Layer 10 of a small transformer language model trained on English Wikipedia (16 layers, counted from 0, width 128). Numbers have three digits each and are written without spaces.
A neuron's activation on a vector x is SiLU(gate . x) times (in . x), where the dot is the dot product.
The model reads these tokens: "pp" "ear" "s" " the" " m" "ost" " f" "re" "qu" "ent" "ly" "," " " "us" "ed" " a" " to" "t"

The vector x that enters this layer's MLP at each token. A number n stands for (n - 500) times 0.0064.
0 "pp": 517508521630438354514463216831588536460285475463846522614550547274526511333472602494229349802532474586700360493452551482414337620693486632525302770487259411360548512733511395387496474369595423287500555452639381483555580513421540577384594353311548572511621553491487550511516648742327427803569787531501541626526354417332662505623661537517706402570532428750735529670579480280382578429556
1 "ear": 515292407434476479566498249591649443488299325421706474319473554445717681305680525487152248555705389757512622477640690591402591558444460499422335389560335547464646223648568523333522483481543455495276674426532415502572627423371510446414537262201367568394383584532532563576432621537510404595392659481633841673648579488472599767497614484657705475437695632598836375654598682194487481406484
2 "s": 345475523558661413651483313492562445563194443614411498402415563437576793266617498499185525490653350449579515479335542408512758783370399711406425615470454511892469157645357363295489527387666469372447433353482248394713465383387616425533584263371428482611510763444589620427380664597482446673391465609448731540542481453459339656605480436493692405352488554587770538603443635180552712220554
3 " the": 414428405561328465542153338509574557525203486424576479550472596272589620338543644458052481685839487541551556602410568286401542578527534461309368569396444503524533437772345387431474432327480301369512617403629327349636541346518539480569459339348369620459307639545479580472380617594483436656769640375594488637559522301361545428614651409482585389584547518901646545539504440312407567599529
4 " m": 577498435272464243580609324414560595450399496354647488668478706259550395576546420515341346948617504470555547607331587348376499500570599486344362630420429537638481320510404479393333372550384364327413589338388513475589488363658419503445588421507483594459330610461370602632293743386496565684748683484703603561426503298260677394694555353416436498490533366622742451549342489241382599638594
5 "ost": 543294307525242516411578345373439515367405322555607629462575578357700795684372437579295301604622256495619296701508498372384458475505627592209416675443272306550468435437477641291333377435430733811369514356507369395669623320493507493676580376516466782358256583704316430549309584409504531369751685623443403405409654426375570452430585379698365450436731581639674261665525522545456740602541
6 " f": 622526470419392451557555332579418390276334682477446590475609426292487501548722376619413406787390551399672605485413465343377341550655272586790162521382354578631360574552322529092258315374451526332519462368587656411491647312656598389619391560440405522328295346518618463403436590537465591535676582476752601554249410486595523317389433375402499304637625329605796560629414746409459612395663
7 "re": 717483493399365396518407410669534457454313470647557529667546462519801493565652353562481442480296542578765515662548565646543464336582506474491483401371333761585279391580496556136477332384305461408390515410250414354527461180529428409696429333361578702235245574428374438259451658564749606738579497410522609645644781425470542536636504385197380593466891463580794338622599461576537674286386
8 "qu": 537446249314522477675527398588454336549266530397540664487378501694806412300512382682316617540331469519411507820493373595411505419577415901594253501659560689712440437535529424291483294510466450453401597436424413428418564043324509469792561409387570410499457378266251457431631696318673737461538618473504386572486448532447435582689458319632773556358751521449782521651411493528433417432447
9 "ent": 523395454628424555749540439310559349660271421611483517339203325405848711704497344688185537360396259565597546472450363480577410640618446604513556496576683501472517344405519499383604582627677482364301372482632437209663394229409398667705566606501763550329426391437435431442631781371340699397406639550629399684455319423665251493629499402599638685471665511580542322530526678315434647332582
10 "ly": 400338527536368355514510269249481600377251348341690480598500561344712851506431454510334498400637434311497437479560425357335312700462555587444349692508515390716524528520429630143523577656473527678294391501418324302692510347429456808572616487471411612506306744529379572487354666440586505547590933513556353648513504378721469667529608469576537469634831451643692431534521742415513760516596
11 ",": 519440492554307419594663370527581413322299516295750643572555617139523617338564862446224515649568601567609572639363571341406412495414587659438375622357330472511591488899455523406556499432692418547508502449549362499499404315460436763694491375399264572499387610451470554443372503475445425651632686496639623632423576448409767469791437312530520535468540425562710468591426535318571874308401
12 " ": 635439462542313265488467372432424421269306544377754559624558650229631336401730697504338493784541478538641432672299340316531550574502525531575370558459363499517378287553460671326533497484621485480486584297479493507534481372549477592589357423315487622484364394468252562594525752741427469693642672506590581603645748457416603305762616263584591346395572493591642441645144357217306662411404
13 "us": 624491377568314394704653455625538555561349401406840592676556531469548346532277351515427334487581455467556300652519441394463746418527674734467464422294459680499351526553548503490478503387729423466486443417410513703636612360541390522570462393238555645515035463587414610504218788558477219382397547552692608769807526390599451538502633244639388619525238786570857434537374479307351539426415
14 "ed": 397420561401413418642334306411551513557493412527592676514487469236707662406521694544283548366559294440537507494471509577723303433591564519454486577519696350601507186473466260300225606393656578459535358354698301475505421309330343706603486426257472469575520680449443510296278706483475324270621393759521466524718324505642531477516420485458800674469517545506752595601495515229430975262344
15 " a": 450489401386274538583364388552461448426274421424685660483584528266679817430567527536325571680562483426449561633429477515437381329566682459462344418671417598568430344672447545186365499598598426370236471495699326325536550401497504506556520296295390568613178452512412538376257715606526373711631611405655361563571429441421527510604760401342512352424518511854660575324249345289193500719640
16 " to": 571413464510412215472576379621495523470287444250560616659549727386726697588418489493377466743608538630659410578467374321300556442868562752486314375262472498508413494565432271201469478466346558571574710389475427424686523332594528468553465561426791642490109610534388595486267508584649469546705620388517408654655373324350761413668398499608491462477681368567745599437485465227495636601581
17 "t": 579426121326357349494486471781484422459573522357506546612530610305724483533386430492403317451319595139688353522341423430652693426553470627405356720589453559498448326401680888443545403365626647505347630571420628678493635411645357518512539339327404736623407466747535316238460618631526462204604636657594454347411491597592577332535342527560672295736560519438831449758363487204315446535442

Each question shows the input weights of one neuron of the MLP. A number n stands for (n - 500) times 0.0015.

n249 gate: 492460406421642529576411478444429469412433448607423526707574573437508513634655463646478474441568303469410426490554497414529585697495448375508537513395482691676555497602356553518583325542492468602517440445467362371426443492399392518337549613447532557454705591429557621560472576526433446503678622558400495428495451489585489464464452602474641500609510576427354412656520446479495541626562
n249 in: 604397518356508449519513361495321548565323542393372521521623430459443584647380447649494487467408573602508484489487513628522413466344612554651364503554582675378603516409301451338545546535431538560616508427513568435505495431484497500645545575255538411550482359492594426314356361503469403403443510644621482597570452489476500540435476655449555568444531332426418540553574617521562510639442
On which three tokens does it fire most, strongest first? 10 "ly", 14 "ed", 9 "ent"

n311 gate: 411541447307585540580371425502520532561406500535469625522564618409498453551505566517510413518528415578416510424465515679586348480483433508513322370366505507562750385466536398525404558525374414451608535525473527472586574382666466455563444513500575478634460643314510421460415659453546603569515472573533493436545592447429364591451541640440426559414671555621429512430605500552443410502566
n311 in: 380503497341494583382516466330462320416519448547351431530481566428463489635519560667348349466359530446595403459625645390430630516548519536514458438500541584326656373465455629639541383582372506578570456348591457514581416429634462583566446506447508640532492671492577359404304610291594581613449528425724457365389568475538625486420532426434505422503430404489471476509592481475451578500649
On which three tokens does it fire most, strongest first? 4 " m", 7 "re", 3 " the"

n210 gate: 460478466480414612409421487390594470582510682530590368416599612469630562446544613505669404580566584539459438500435482702526453485478492474574435562522402430417492403438423435417447382422402520406488508581512322451526665502465537467434473475495480555326536360581482408402574553497552560540463488515638303460538369305495433390576357609280430458525490535317559450545410407581551537419438
n210 in: 527383534505440465516553542555684487522380418449503643476339435595503458588434454497413527363524617369557590564564441419432479335487398429627470341580575569564459402363541668519385599508513584382548519614581529456459428529331489505478455362552549458445584597503559423353511333513643312722745419571549421415408414568556489266545542435562532402484421600548435529582373599465373500395519
On which three tokens does it fire most, strongest first? 6 " f", 15 " a", 17 "t"

n35 gate: 585667730323525401592540441460522553452537537614406566506578509468549292290423611591460185577360484503482509356531651610429494538454560606332568475606453416569506274374436280494494429547308481445584607484644398462494628300387394576449422589557436429401604801475614559522272405469540503360506476753516365472535440449500494391371478465573469441700435535550380416477291466528462475354522
n35 in: 356622506509382494395636516572423365487494616472604416536582443403515430464383415623383676815578522458577624644629534593465549405416590352715639579545402454374478339482456627423500406580365531593585390512521361366597622479650476584478412519522397363539786744728624530552358519515561415497352465487484626625432503563543666466476506460423524746479594522389575573513384644414509434559366
Its two highest activations, in order, are on tokens 14 "ed", 4 " m"

n192 gate: 587553356333433592534393494544384443454653656561516460583679371380465536565601613661465649472479610722558640560590433518614467620609488522537509476485368491374531530630392366437671361633615607361520325543494434347565623599594368521482458705408485386610583577473530398654479646530446578401402483408506538724366567515539328236515399509573524527690438339527494467529337410542418639585530
n192 in: 525521576577459449443469454658522328311584376462455459589370591541509435330693479346586516461430658583410466615456318733375543622460535407554587481657525285544487441598542291556369468516466506500711584475454509449526466376453389364497636522452795593380500479521440605441288399674515221543408550519573561515690594698419459683436435459660398664519460513447610708579482606478538485487339
It fires most on token 12 " "

n135 gate: 505503481632553450588664566646384606416544516346452486400532476506385568402615500420465533629506564548418459383741522470452530369610434489567573370616426386451458535460472573478268567352670628516367388566637373500531638568754527492566598519522620514505456441481459364407425588514454633560500539447653511587542593310419506424564379528445619538546427426522398473468696516657417473621399
n135 in: 422576415531664562594437342559474512435437592480488558389520500512406572534605464596647349515512700426444351540448322512559396387588337527617473503587399419483476603526527610567633556477558603420536581594455191609671359595483540450611480482292491357594371756554582704573452660376443359511460522388294449506509529547540518563418548412564506689483580322587565359396458572459459409482491
On which three tokens does it fire most, strongest first? 15 " a", 0 "pp", 16 " to"

n299 gate: 637663475478490694503516527413484484295484247625389359459541441558519412620522579385500580562300619491328491443230542436445481582509426399510493595565703563443545456484435624449551555564389387400391525532475475513399626551449453676288509516497607522654784628519222481691544599601672506686494413610390547525452548448626438554494447542689358560440384327554530399420303703436308528628456
n299 in: 531497623317586484576577487418544494176391438415510491670720540497426273439549410604543342448551443577533460472516651421522578356571554564370593593351556463534452550423484290588403362371368337417661359262506528736689597438513382646563652468455532599528595568445516441484574506503429453388417432407490318404684453580304570431525451453405438546340491456657467702368467650535547534649322
On which token does it fire most, and how strongly? 4 " m", at about 1.7

n21 gate: 495543534649547481411352337457446463481505500542495549550454518509377498493662420477392460710451500527605436447579425418355479493659500574448536551536593569606573463587521505521433590553556368434544491491518424399469459620546562481455578575505439629493509566303661597593523631726296500601525524464460404546413442436447436565486534500593505523491470437502535410556426382472507438460512
n21 in: 458468437428542520531560520560601520497581572404422559528577676477547298454393660469541469672339432475430563547559629744640470422361626474591411514424464400297358500459623512324558429433480514415553517511536533452511569433397417525348334333443404337395489385612359290522505452403382417569599521580455497395407559648434716347530418573486583450464596556614583619441451525534354527413489
Its two highest activations, in order, are on tokens 0 "pp", 12 " "

n187 gate: 618493381400715518468315485639349423350705441482608616445445693241500431514343306479596591711574355452443493493382475731596517514616458254398607559385410410340489359479461450552611447724664606332593472581524476454660576427402483366673486454549411507407679428575577348392442419441720490390555510340493404383535577372431749763555531535549400503441267451531704375438813365601486538567642
n187 in: 373451556407381285503639707614744507772477597439427456579563562589507500490381484524518513476537534451490527457446554514747640426395568486585466610552433630624462722388524465490313545318688678418379413588477477326442457430567537622337270391483595380523337513447490543618639554436503400377642617551711283626531342712557391527477437344473580235477447628376639580475377440402696368615253
It fires most on token 17 "t"

n67 gate: 709559556407408639319461611556503667388509364665472313590572406602521479358467526344554366363669472515641500518442405494506476494634683556460363545544385551297404452491662528373573606555305534402350451352467512435370545440582518491460443503469426747779584289423604482485670515358518476533249440550429530446460680543455587443423527607619512602579398506561626518478567382442528587426618
n67 in: 484488425560497369276415433547429375345644471591335626605411325441393465353440380775588571493422396418584678583532523646454564628506594507562368589506461580391556567690626497368317697558542556383368423380478275399464526273432500578438513405399513468357586437544497637577712604587563436529364509372539327627676626598548405644541228474403341503346547393542483446449484391448490405695580
It fires most on token 7 "re"

n148 gate: 741509509473491547466506445605593568538285558550478329454393641626270430485588456509451416303497519582565329393374621699481423420268739481531582512542497417577409460406554560759482377540463491476600460766358594566560574512716586475584635375631478751512506373464798546457749606522485601424548541560487455454591500491549522623482549584460414549485527534451470491490616614373472503375445
n148 in: 527629530618690576410349582610517336699388422428690662490682427521641585337477356651504575668497441580553645493500490387552592640510400549275237385576701653292625497497272468480673591322572528416689476618597382462556378402534476497728453472334479371318328470443473507510500328548456564480503400500451440402472363632608524680537621596607554291255245617596674453500457510394589564466378
It fires most on token 4 " m"

n73 gate: 413476503353511639528475603516444573385352706427650390470542511472615369609547422312420652724628318431705362403612489446589344455423421500630497442579416397531494447552368411472561566651427483495569461500484633466600689586587503565390739500446383483494484508590497475536362441497533583500360479429375533417619458668583697553462561444421536436612596447629399439580554536447458497452405
n73 in: 512451544479558540315438522556506422522401497467565261432625436592659455617553529358370458698427518500329331533575479488568509629362597666491553473564419329524414640281308339386527558488590656459534401713532548295383446410506616376464485588570552640527580529665582452663565618677417446476574574429454650464527406380479528694382550558470589530449494452404551389367334629340603400454357
It fires most on token 0 "pp"

n257 gate: 610399532511539369425462563561597456478536557544331436459421428603395541455567608627266630444481558443429424555676428376478435273524602699494415530452388560637399519513429276497309525417624411454330558497505755492651462399596361492403753444581447470495581538406528465398611459434489514603594588511533465470464475511364595503454500539575397533615416409426445465419641516398442489578514
n257 in: 433548311280601318432462577454444488599436430379434556598474449548454683460483609709491476608551509385367610328518432450569611497597636608304533512667392497441491526604352476444596449576615560434575397313483199437539573500573483337497610509622539468381547520529651410562269426404428657459454403407634592619562359383608458555511719497521535639550532535430534453648446515497402529456456
On which token does it fire most, and how strongly? 4 " m", at about 2.2

n245 gate: 342545376573356622309442494506637565557451420512430478637482758522500589467588438652510575614444522357604390512342469584478684666385394484666382463569309491494648546555382627370383453602587270254462509466561491632528445503463426428266583666240487564555585418500475525574512497500515387488603427462666570399547364686549446494452470762463580726543576506645441322422524460509593506534549
n245 in: 552503521715633696574609333575376528484592503568431444591470423631491594616431524485341426440491400485497485469417429426393686485515426525544301661533212375528484594533623497666439403537694516328447540603620624765707518570595384525292643559512450536412544596497500546442313441491545351585265407669600506369553442575418294561443566463417424549482615441638621445377447414602386572593518
On which token does it fire most, and how strongly? 0 "pp", at about 3.4

n106 gate: 512554391413491324301488478480464453262459436547470444376642494614635535397414480615562642455551494414608485512324382488641692538201482662580506687554400573374320549439618561512485296491497491581534468616652462434377448602418643518461459545557375389422506535474538480544410488500459549593356436359488728416530697404398590357690613367538570613386460512570537447599540485347527474488567
n106 in: 431401400554595485497479462515463539494326701476624643625425579463574431485666543691516673388528629307654381461370403439726515521411661373411540509538518512446503530390720447633581488588403494628520621564399527445565539485394674476653290466476558476673451370370366398824574603425607470371536554318543473440488530515635522545512699399509461604334449549533551518704608470546497530378497
Its two highest activations, in order, are on tokens 12 " ", 8 "qu"

n303 gate: 453642454553446520833595399400426400377480550550356500402615413409415599380441503564654470397615372490555365487623400477595447483572383595368562543535596729477592576624579414510424554583263571291551680487402451723500563252613424534581658574655544269434494262438493464507313430692507296500526560429608510414530203432507256378376464685510503579371602487403620470384497467664440628463639
n303 in: 568659517429471377464437459545478589430639567317382536570302483471843514285335483367436583309630344451476482386396403471328461528535593562482496369417632575493482737511592552364760507708393391447289550565531422358471723347514302594428408638348500557687408321420468574654486493493405447178332422398554514599496382464713274440468567532673359415500598295461587599632490318622421728680564
It fires most on token 9 "ent"